Layer 2 of a small transformer language model trained on English Wikipedia (12 layers, counted from 0, width 64).
A neuron's activation on a vector x is GELU(weights . x), where the dot is the dot product.
The model reads these tokens: "g" "inal" "d" "\n" "-" " E" "ver" "ley" " G" "re" "g" "g" " as" " M" "iss" " H" "ar" "per" "\n" "-" " John" " S" "al" "ew" " as" " M" "r" "."

The vector x that enters this layer's MLP at each token. A number n stands for n times 0.021.
0 "g": 72 5 -18 -11 -37 63 -27 -6 -17 37 16 -40 -12 -19 24 4 -22 -38 31 -59 -25 25 -10 -69 -9 38 8 -6 47 56 13 -35 11 -42 -47 -44 1 1 2 6 20 13 36 59 4 4 -30 32 19 27 -19 -54 -19 27 9 1 -32 13 -14 -3 62 15 1 -34
1 "inal": 41 34 -42 -19 -42 66 -10 -23 1 39 11 -3 -19 -25 1 -21 -16 -24 13 -71 -27 -3 16 -70 -26 31 -45 -14 60 55 39 -26 32 -37 -45 -8 -18 9 4 -17 38 26 45 45 -18 19 -8 20 12 25 -37 -28 -8 25 0 -26 -41 2 -10 4 42 35 -8 -36
2 "d": 66 47 -35 8 -45 78 -38 -23 -19 34 4 -19 -34 -32 18 -32 -26 -41 29 -61 -22 34 -2 -74 -13 30 4 -18 26 39 12 -20 46 -20 -29 -15 -8 -11 2 -51 15 18 43 45 41 16 -5 7 15 40 -23 -24 -10 35 5 -3 -21 -9 -11 -5 78 30 -18 -27
3 "\n": 65 17 -50 6 -36 68 -24 -22 -15 38 4 -19 -13 -45 3 -25 0 -55 27 -55 -6 8 -7 -74 -5 33 -32 -13 29 24 35 12 57 -53 -36 -10 -39 -17 14 -17 38 31 33 44 -4 43 -14 1 9 23 13 -47 -25 34 12 -50 -13 2 -21 2 73 22 21 -3
4 "-": 61 26 -22 2 -17 81 -26 -1 -13 28 -17 -40 -11 -42 26 -10 -23 -52 34 -72 0 15 3 -74 -8 21 -41 -8 34 28 23 6 34 -47 -30 1 0 -6 -9 -43 28 36 53 37 22 30 -7 1 -3 20 7 -35 -24 37 -10 -6 -37 -23 -14 -1 72 34 5 -24
5 " E": 73 44 -30 -4 -24 72 -41 -20 -6 32 -32 -33 -20 -38 7 -12 -24 -35 43 -67 12 27 -9 -61 -18 22 -37 2 53 5 31 -21 54 -34 -19 -31 -4 9 10 -18 43 24 39 53 10 42 -21 -18 3 22 -17 -31 -13 34 7 -16 -45 4 -23 -1 62 8 -20 -17
6 "ver": 68 31 -46 -7 -36 74 -38 -20 -24 51 15 -1 -34 -42 9 0 -23 -43 4 -54 -13 8 0 -66 -12 49 -41 -28 30 30 44 -41 36 -47 -15 0 22 4 16 -40 12 23 46 23 -2 27 -18 15 20 4 -25 -2 -4 29 1 -1 -32 -13 -5 -10 91 32 -3 -46
7 "ley": 51 38 -17 -30 -33 83 -19 -39 3 51 11 6 -36 -24 5 -24 -25 -29 5 -56 8 -2 12 -74 -26 47 -43 -12 24 52 17 -9 49 -52 -24 1 -5 7 5 -48 20 28 53 32 12 29 -6 -1 11 14 -38 -12 -10 36 11 -16 -12 -16 -22 -15 68 16 -6 -38
8 " G": 60 36 -36 -3 -22 74 -41 -25 7 4 -8 -5 -31 -25 23 3 -25 -33 45 -76 27 15 10 -71 -33 42 -51 -11 34 24 7 -2 37 -33 2 -26 7 -12 -14 -32 31 21 50 51 22 42 -11 -17 -7 30 -12 -30 -26 46 7 -27 -42 6 -14 -7 53 18 7 -23
9 "re": 64 17 -40 9 -36 77 -39 -28 -19 47 5 -18 -31 -37 20 -25 -16 -16 18 -56 12 22 -1 -66 -32 41 -29 -18 25 24 31 -35 36 -42 -22 9 10 2 1 -54 19 40 50 37 18 42 -18 3 40 19 -5 -19 -8 12 30 -25 -45 -13 -17 -39 53 30 -11 -32
10 "g": 66 31 -18 9 -48 88 -40 -38 6 42 5 -2 -25 -20 32 -8 -35 -45 17 -57 -8 11 -7 -75 -22 37 -32 -22 22 32 12 -19 66 -44 -11 -15 37 -10 5 -55 -5 21 45 24 18 24 0 -3 2 34 -14 -31 -5 31 19 24 -28 -12 -16 -14 63 33 -2 -31
11 "g": 66 31 -18 9 -46 89 -39 -38 5 41 5 -3 -26 -19 31 -8 -34 -46 17 -58 -8 11 -7 -75 -22 37 -32 -20 22 31 12 -19 65 -43 -11 -16 37 -11 5 -55 -6 21 45 24 17 24 1 -3 2 34 -12 -31 -5 31 20 24 -30 -12 -16 -15 63 33 -1 -31
12 " as": 66 27 -37 0 -15 73 -18 -51 -4 45 4 -54 -31 -35 8 -36 -4 -34 15 -45 1 -11 7 -73 -16 35 -36 -13 26 6 34 12 23 -41 -47 4 4 5 10 -27 42 27 37 27 29 78 -13 26 13 5 -4 -27 -25 31 3 -44 -32 -7 -20 4 69 8 5 -31
13 " M": 74 21 -9 -7 -33 71 -42 -23 -5 16 -9 -36 -23 -46 -7 -2 -28 -30 54 -65 18 17 12 -70 -42 47 -39 -8 44 5 36 -29 45 -41 17 -41 -3 -8 12 -35 28 17 24 36 14 47 -7 0 6 15 -16 -23 -15 26 2 -10 -35 17 -9 0 85 2 -1 -17
14 "iss": 48 24 -46 6 -51 86 -15 -40 -14 42 8 -30 -37 -33 2 -20 -12 -38 19 -58 -11 0 12 -59 -27 30 -50 -3 41 5 34 -7 76 -48 -16 -22 7 -26 32 -51 20 25 21 24 -5 44 13 27 21 52 -25 -23 2 32 13 -23 -28 -22 -8 0 42 30 -5 -39
15 " H": 70 39 -30 -2 -17 72 -49 -34 -2 11 -2 -26 -43 -60 18 -20 -17 -18 27 -57 -4 10 17 -65 -18 41 -46 -11 47 11 13 -14 68 -33 7 -23 12 -8 -14 -30 25 15 23 42 41 53 -7 -10 -6 22 -21 -28 -25 36 15 -22 -30 22 -13 6 67 5 -6 -8
16 "ar": 68 50 -22 -10 -27 81 -19 -33 -6 25 -24 -16 -19 -25 22 -42 -12 -24 9 -58 -9 -1 7 -71 -19 43 -36 5 33 28 29 -38 66 -42 -18 -13 7 11 -8 -54 26 37 35 40 -16 28 -3 -6 -7 43 -8 -22 -5 5 52 -22 -34 -29 -22 -5 64 1 -5 -23
17 "per": 34 47 -29 -25 -58 89 -28 -22 -14 48 2 2 -24 -26 22 -43 -14 -29 14 -65 -11 -4 1 -53 -15 34 -34 -26 39 8 16 -34 72 -62 -18 -16 29 -1 22 -40 18 31 52 12 -14 53 -7 21 16 12 1 -28 -14 26 19 -8 -33 -9 -11 -31 76 24 -12 -25
18 "\n": 64 14 -48 -3 -37 75 -22 -30 -15 31 3 -21 -20 -38 0 -33 6 -56 22 -50 0 -3 -5 -71 -15 36 -38 -11 29 19 36 7 67 -51 -31 -12 -30 -15 12 -19 41 30 35 43 3 52 -13 -5 6 18 22 -47 -19 37 20 -53 -7 -2 -21 -8 67 20 24 9
19 "-": 59 23 -21 -3 -11 87 -20 -11 -15 21 -22 -42 -18 -40 22 -14 -17 -56 34 -66 8 8 9 -73 -13 23 -50 -8 30 22 23 -2 47 -48 -25 3 3 -5 -11 -45 25 35 57 35 25 36 -3 -3 -5 13 20 -35 -18 37 -4 -6 -34 -29 -11 -8 69 30 9 -13
20 " John": 65 39 14 -23 -46 86 -20 -51 11 25 -9 -25 -39 -31 -7 -16 -23 -31 25 -60 1 19 16 -61 -37 53 -47 -5 31 24 25 -18 41 -59 -25 -14 6 -4 7 -8 19 13 53 22 32 39 -17 -14 20 32 -7 -28 -30 18 15 -17 -26 17 -4 -7 58 2 -24 -7
21 " S": 60 15 -43 15 -20 76 -48 -27 -14 16 -10 -41 -39 -47 11 -3 -12 -26 39 -61 37 -1 8 -65 -28 40 -63 10 39 -10 16 -16 49 -43 3 -26 -6 -5 0 -38 37 22 36 50 34 54 7 4 16 13 -11 -24 -6 37 0 -27 -42 4 -6 -13 64 9 1 -27
22 "al": 54 50 -41 -6 -23 73 -26 -41 -20 12 -26 -12 -41 -19 7 -49 -12 -19 6 -58 3 4 5 -71 -32 21 -20 -1 41 31 33 -40 59 -47 -28 -16 3 7 6 -46 24 35 50 37 10 38 10 15 20 15 -23 -33 2 23 38 1 -24 -20 -11 -4 63 -1 0 -20
23 "ew": 50 37 -33 6 -45 84 -6 -35 4 34 5 -29 -33 -46 17 -25 -24 -21 5 -25 -20 11 34 -61 -28 43 -77 -46 39 19 48 -29 61 -45 -8 6 -13 -6 -4 -58 8 25 46 40 14 30 -11 6 5 22 -11 -14 -6 3 26 -37 -24 -5 3 -23 53 20 -13 -7
24 " as": 66 26 -38 0 -14 76 -14 -58 -6 39 -2 -57 -34 -32 5 -34 0 -36 13 -39 4 -17 13 -72 -22 34 -40 -11 24 2 33 6 30 -42 -45 5 6 7 9 -28 41 27 41 25 33 83 -11 23 11 -1 3 -26 -20 30 8 -43 -31 -9 -17 -2 67 3 6 -23
25 " M": 75 19 -8 -8 -33 74 -39 -29 -5 10 -14 -37 -27 -43 -9 0 -25 -31 52 -62 20 11 18 -68 -47 46 -44 -7 41 0 36 -33 51 -42 21 -41 0 -7 12 -35 26 16 29 33 16 51 -5 -3 3 10 -10 -22 -12 26 8 -10 -33 15 -7 -6 84 -2 1 -9
26 "r": 42 28 -11 -12 -54 95 -33 -37 -27 15 -22 -40 -21 -19 15 -46 -15 -41 17 -72 10 14 -2 -60 -32 34 -19 -6 28 5 16 -42 74 -40 -2 -12 4 5 12 -47 30 45 41 34 33 36 -4 9 21 47 -7 -34 -12 9 38 -7 -33 -15 4 -29 55 10 -3 -19
27 ".": 83 12 -21 -20 -45 77 -43 -35 -21 18 3 -24 -23 -45 24 -29 -13 -29 35 -50 13 14 3 -73 -36 43 -31 -9 24 18 19 -19 65 -52 -11 -7 -8 -5 -14 -31 35 36 33 18 58 44 -3 6 7 4 7 -50 8 16 10 2 -32 -9 20 -31 65 2 17 -17

Each question shows the input weights of one neuron of the MLP. A number n stands for n times 0.0089.

n102: 35 8 -23 25 -16 -20 -21 -5 -44 -16 2 12 -17 12 -17 20 -7 14 -40 14 15 -34 -5 3 8 24 -7 -50 -19 -6 -7 6 -11 5 -30 4 -20 7 -1 16 4 -9 -6 17 37 15 30 -17 26 31 -20 40 -3 -6 -6 38 6 -24 -21 24 -3 9 -35 32
Its two highest activations, in order, are on tokens 2 "d", 6 "ver"

n132: 19 3 7 21 38 -7 -2 -33 31 -12 -1 -14 13 -16 30 -16 34 -18 -3 -32 17 -21 8 31 -43 4 23 28 -11 36 -1 11 16 -16 -19 33 -18 -14 17 -26 -8 -3 -15 -40 -48 -28 -9 -11 20 -5 -4 25 13 -33 -23 -34 26 41 24 15 14 29 -42 -21
On which token does it fire most? 1 "inal"

n254: -13 -30 3 -6 8 4 13 -6 -6 -12 -32 44 20 -20 17 0 20 35 14 25 23 -20 8 -23 6 -19 -26 -13 -15 2 2 -3 17 7 -18 1 -8 -16 20 0 21 9 -20 -18 12 17 23 -20 6 21 25 9 -21 -4 -5 -8 8 -8 -32 -1 8 -3 14 -25
Its two highest activations, in order, are on tokens 18 "\n", 3 "\n"

n174: 13 -12 19 6 7 -18 -27 15 6 36 -37 1 23 -10 9 -14 -6 23 9 -36 -2 1 3 3 10 7 -5 33 -4 7 -16 2 -21 21 25 -2 -27 -18 -8 -5 2 18 26 -5 -8 -8 -3 -2 -7 -33 -12 1 -17 12 -24 3 -7 -13 -13 -1 -8 -3 3 6
Its two highest activations, in order, are on tokens 4 "-", 5 " E"

n172: 0 -21 26 6 -14 -7 -3 3 11 -4 23 5 0 6 -5 5 -10 -16 -38 -2 21 30 2 -5 1 -5 -6 13 -24 -25 47 2 -16 37 51 -24 1 4 0 -1 25 -9 15 -25 -19 27 16 0 42 -20 28 13 -2 -16 -4 -1 5 -37 -5 3 20 27 14 -28
On which token does it fire most? 6 "ver"

n166: -38 11 -31 -15 6 -18 -15 -13 -7 -5 -8 12 -21 -28 32 67 1 39 13 5 -30 1 18 0 -5 -4 15 34 -4 -14 4 18 -17 -12 -3 15 13 41 -6 -8 9 1 5 7 -6 4 -18 32 -35 -18 -30 7 -14 -4 0 14 -12 27 -34 16 32 12 -8 18
Its two highest activations, in order, are on tokens 15 " H", 6 "ver"

n181: -1 0 9 -48 12 -20 30 24 14 17 12 -2 -37 6 8 2 -33 23 -50 -8 20 -31 -13 21 23 22 0 24 -20 -27 -16 12 -3 -14 -3 -2 19 25 13 -20 6 6 62 -8 -18 -22 -25 -21 -11 5 1 3 -30 -4 18 -16 9 5 48 -2 18 33 -5 -11
On which token does it fire most? 7 "ley"

n198: 31 -10 11 27 -4 4 6 17 -21 26 -51 11 -15 -22 -6 10 -19 0 -19 17 -3 -21 -8 37 13 -18 11 14 34 7 0 -33 18 -9 18 13 -28 36 -3 19 1 -7 9 -14 -29 2 2 1 10 -6 -1 -20 -31 2 -50 -4 -26 26 -8 33 -21 9 19 13
Its two highest activations, in order, are on tokens 5 " E", 1 "inal"

n86: -12 -27 -10 -3 -13 -13 -6 43 17 -34 -4 -1 31 -21 -12 -4 -3 -18 -34 13 -37 6 34 -30 -22 21 2 9 -2 11 19 15 -4 29 -4 21 5 2 3 30 47 -17 -32 32 3 23 31 -19 25 -26 7 -43 -27 1 33 63 28 20 -24 -14 -18 26 -13 -41
Its two highest activations, in order, are on tokens 0 "g", 1 "inal"

n117: -16 -33 9 4 37 28 -26 26 14 37 -23 -26 -14 -5 -11 -9 -4 -2 10 4 -12 46 3 -31 3 -35 4 31 -36 -8 -5 -4 -31 -38 3 28 -40 16 16 8 -1 -17 5 -35 -6 -16 14 13 -64 3 0 7 -17 14 -2 -6 -9 28 37 11 6 52 -37 37
Its two highest activations, in order, are on tokens 4 "-", 19 "-"

n221: -1 34 -8 17 13 -19 -32 26 7 8 -26 -15 21 0 40 3 22 14 15 -1 7 0 -14 -1 -11 2 -3 3 -9 -3 -1 23 3 -3 -30 26 12 5 -31 4 30 2 12 -35 -15 -21 15 -5 19 -2 -24 0 -10 -16 30 -13 38 3 -32 -13 -5 -2 -28 15
On which token does it fire most? 16 "ar"

n83: -18 8 -37 5 -24 -9 11 -38 -29 -5 -10 10 -48 26 -23 -23 -43 -23 2 11 -33 31 17 9 -9 23 22 -1 12 -10 0 0 -28 -4 44 5 12 -19 -15 20 20 -21 -46 5 -10 20 -3 0 -21 19 37 -15 45 23 6 3 4 30 -17 39 -37 27 8 -6
On which token does it fire most? 14 "iss"

n14: 2 35 -37 3 32 -2 23 -47 -18 12 1 19 6 -9 35 18 19 -13 2 31 6 22 12 44 -29 -19 36 -9 37 -39 5 -42 -9 -29 13 -37 9 -7 -1 -13 -6 28 -37 -39 -15 -26 -3 -16 38 46 4 11 -7 2 -20 7 13 -56 -9 18 7 -15 10 27
On which token does it fire most? 14 "iss"

n233: -31 16 -11 -6 34 13 -45 42 -44 25 -19 -35 -34 20 -31 32 38 0 -6 22 18 -3 11 0 -3 30 -5 -31 -16 -16 -7 6 8 5 -14 9 2 10 2 -7 1 -8 -47 -1 -34 -6 9 -25 -43 22 17 -37 -9 -3 10 19 41 -5 -11 40 2 28 50 4
On which token does it fire most? 18 "\n"

n50: -13 -9 6 -10 7 -9 -27 -13 -8 36 -24 -4 -1 -10 28 54 3 -1 29 9 -9 -17 -4 -28 23 4 2 37 1 54 -7 -20 -40 -29 -16 3 9 38 22 16 -19 -14 48 -14 -12 -15 -14 16 -27 15 -59 -2 7 6 -7 -53 -20 14 11 4 -25 -6 -7 42
Its two highest activations, in order, are on tokens 0 "g", 1 "inal"

n30: 6 -21 4 18 -14 -25 -40 -54 4 32 20 18 -22 51 9 26 26 -25 33 4 24 -8 -7 29 2 10 41 16 -6 -14 -6 -1 -1 -33 -19 -4 27 -28 -9 0 29 -23 33 1 -68 27 -2 18 0 -7 -3 3 -19 -36 -11 -47 -2 -20 34 23 -27 -30 12 12
Its two highest activations, in order, are on tokens 24 " as", 12 " as"

n227: -35 23 4 1 1 41 17 31 -14 8 -7 -22 -29 -4 9 41 -12 -14 -22 19 -8 -12 -10 57 -22 -33 17 -4 23 20 -18 34 -17 -29 28 15 11 36 8 -25 -46 -20 35 3 -48 -6 -10 7 -24 -9 -5 -8 3 -11 -20 14 -41 -9 58 2 33 -25 -16 -33
On which token does it fire most, and how strongly? 6 "ver", at about 0.22

n184: 11 -2 23 13 32 49 -39 52 -4 -4 2 18 2 44 -7 4 6 2 17 -5 -21 -22 -13 -14 -12 15 -3 -5 25 31 9 24 -10 23 -31 23 -19 1 -45 37 -1 -39 -17 -14 -19 14 12 30 -62 -19 -35 25 -3 -20 -18 -24 -7 29 21 -17 -20 -19 -39 1
On which token does it fire most, and how strongly? 1 "inal", at about 0.13

n137: -34 9 21 7 29 4 17 20 -20 13 29 0 2 18 3 -3 32 19 -42 -28 28 25 27 -36 -21 12 -2 -38 9 -10 -21 -26 36 13 -8 -5 -10 -12 15 11 -10 -16 -14 -15 -31 16 22 12 -5 12 -47 -6 -3 -8 -11 11 42 -31 -7 10 -2 -23 2 14
On which token does it fire most? 14 "iss"

n212: -1 -15 27 -12 10 -57 -22 25 38 -10 21 -2 -12 9 -12 23 10 1 -30 -24 -11 10 -35 34 -30 35 1 0 -16 11 2 18 -1 -17 -7 23 -8 -14 -2 -27 15 48 26 14 -9 5 6 -16 28 -22 -26 -50 10 8 -21 35 54 -45 61 -31 17 -18 -18 11
On which token does it fire most? 27 "."

n2: -17 36 -9 -8 -5 -23 8 -3 -22 -4 13 7 8 -3 3 -5 -28 15 13 3 16 19 3 -20 4 32 22 -27 23 -10 1 19 -16 7 2 0 -3 -4 -8 -1 6 -2 -31 4 -3 1 -11 -9 7 26 -12 -6 2 -5 -13 17 -19 -9 -23 2 0 -1 -4 -21
On which token does it fire most? 2 "d"

n148: -19 -25 30 -14 0 9 -47 -8 -13 -16 -11 -3 -17 29 52 60 65 -20 19 -11 -38 25 -35 10 -39 44 35 29 28 10 10 29 -32 12 -47 -5 30 15 -26 62 -10 -14 -4 6 -41 -14 56 31 10 -8 -20 -45 -18 -5 -30 13 51 -18 -48 -30 12 -44 -43 6
On which token does it fire most, and how strongly? 0 "g", at about 1.4

n82: -9 -31 18 2 18 9 -11 -23 -20 15 28 24 24 27 -14 -38 36 -28 2 13 12 15 2 24 -39 -6 -10 -22 24 -39 8 13 -23 -19 -6 -11 4 44 -8 -15 11 25 -30 -14 -18 21 6 10 -10 -12 32 -8 -36 -3 -9 17 19 0 -27 9 -16 -3 4 -3
On which token does it fire most? 24 " as"

n15: -10 -19 10 -16 -12 -36 10 -8 -2 6 -28 8 39 -12 25 -8 9 -5 -7 8 -28 22 -26 -47 51 21 -2 11 15 -9 12 -2 -23 -4 -9 -7 8 -32 46 -4 18 18 -5 17 -4 -10 12 -27 -20 10 14 25 -33 16 -13 -3 4 -4 -14 -8 -2 23 5 -7
On which token does it fire most? 3 "\n"

n107: -20 -24 -10 -50 3 13 49 12 -6 3 17 -17 1 13 -12 6 38 39 -5 18 4 8 22 -15 -19 42 -32 -6 0 4 41 17 3 14 9 25 22 11 -25 -8 13 -25 -22 35 -62 1 10 13 9 -47 -21 -26 -33 -17 -12 -5 35 18 12 41 -31 49 -4 -6
On which token does it fire most? 1 "inal"

n100: 19 -29 -3 -19 20 -7 -13 23 -14 -9 8 13 -4 14 26 8 -22 -26 -2 -15 -24 -18 16 -4 32 -15 23 9 1 -48 15 40 -5 -5 -1 19 17 40 9 -24 7 22 -5 13 -23 -30 -16 -8 -28 11 -8 -12 -22 -11 -5 -9 -3 18 31 7 5 3 -11 31
On which token does it fire most? 4 "-"

n99: -15 -30 -21 39 18 26 -39 22 13 -15 -20 21 -17 32 15 -25 18 -4 5 -6 0 -27 -3 -8 23 32 -7 17 -23 -29 -17 5 -33 15 -46 17 -22 -48 -41 13 22 -17 -29 -12 9 18 34 56 6 37 -24 6 -10 -32 -4 -25 28 14 -18 -23 0 41 -14 15
On which token does it fire most? 12 " as"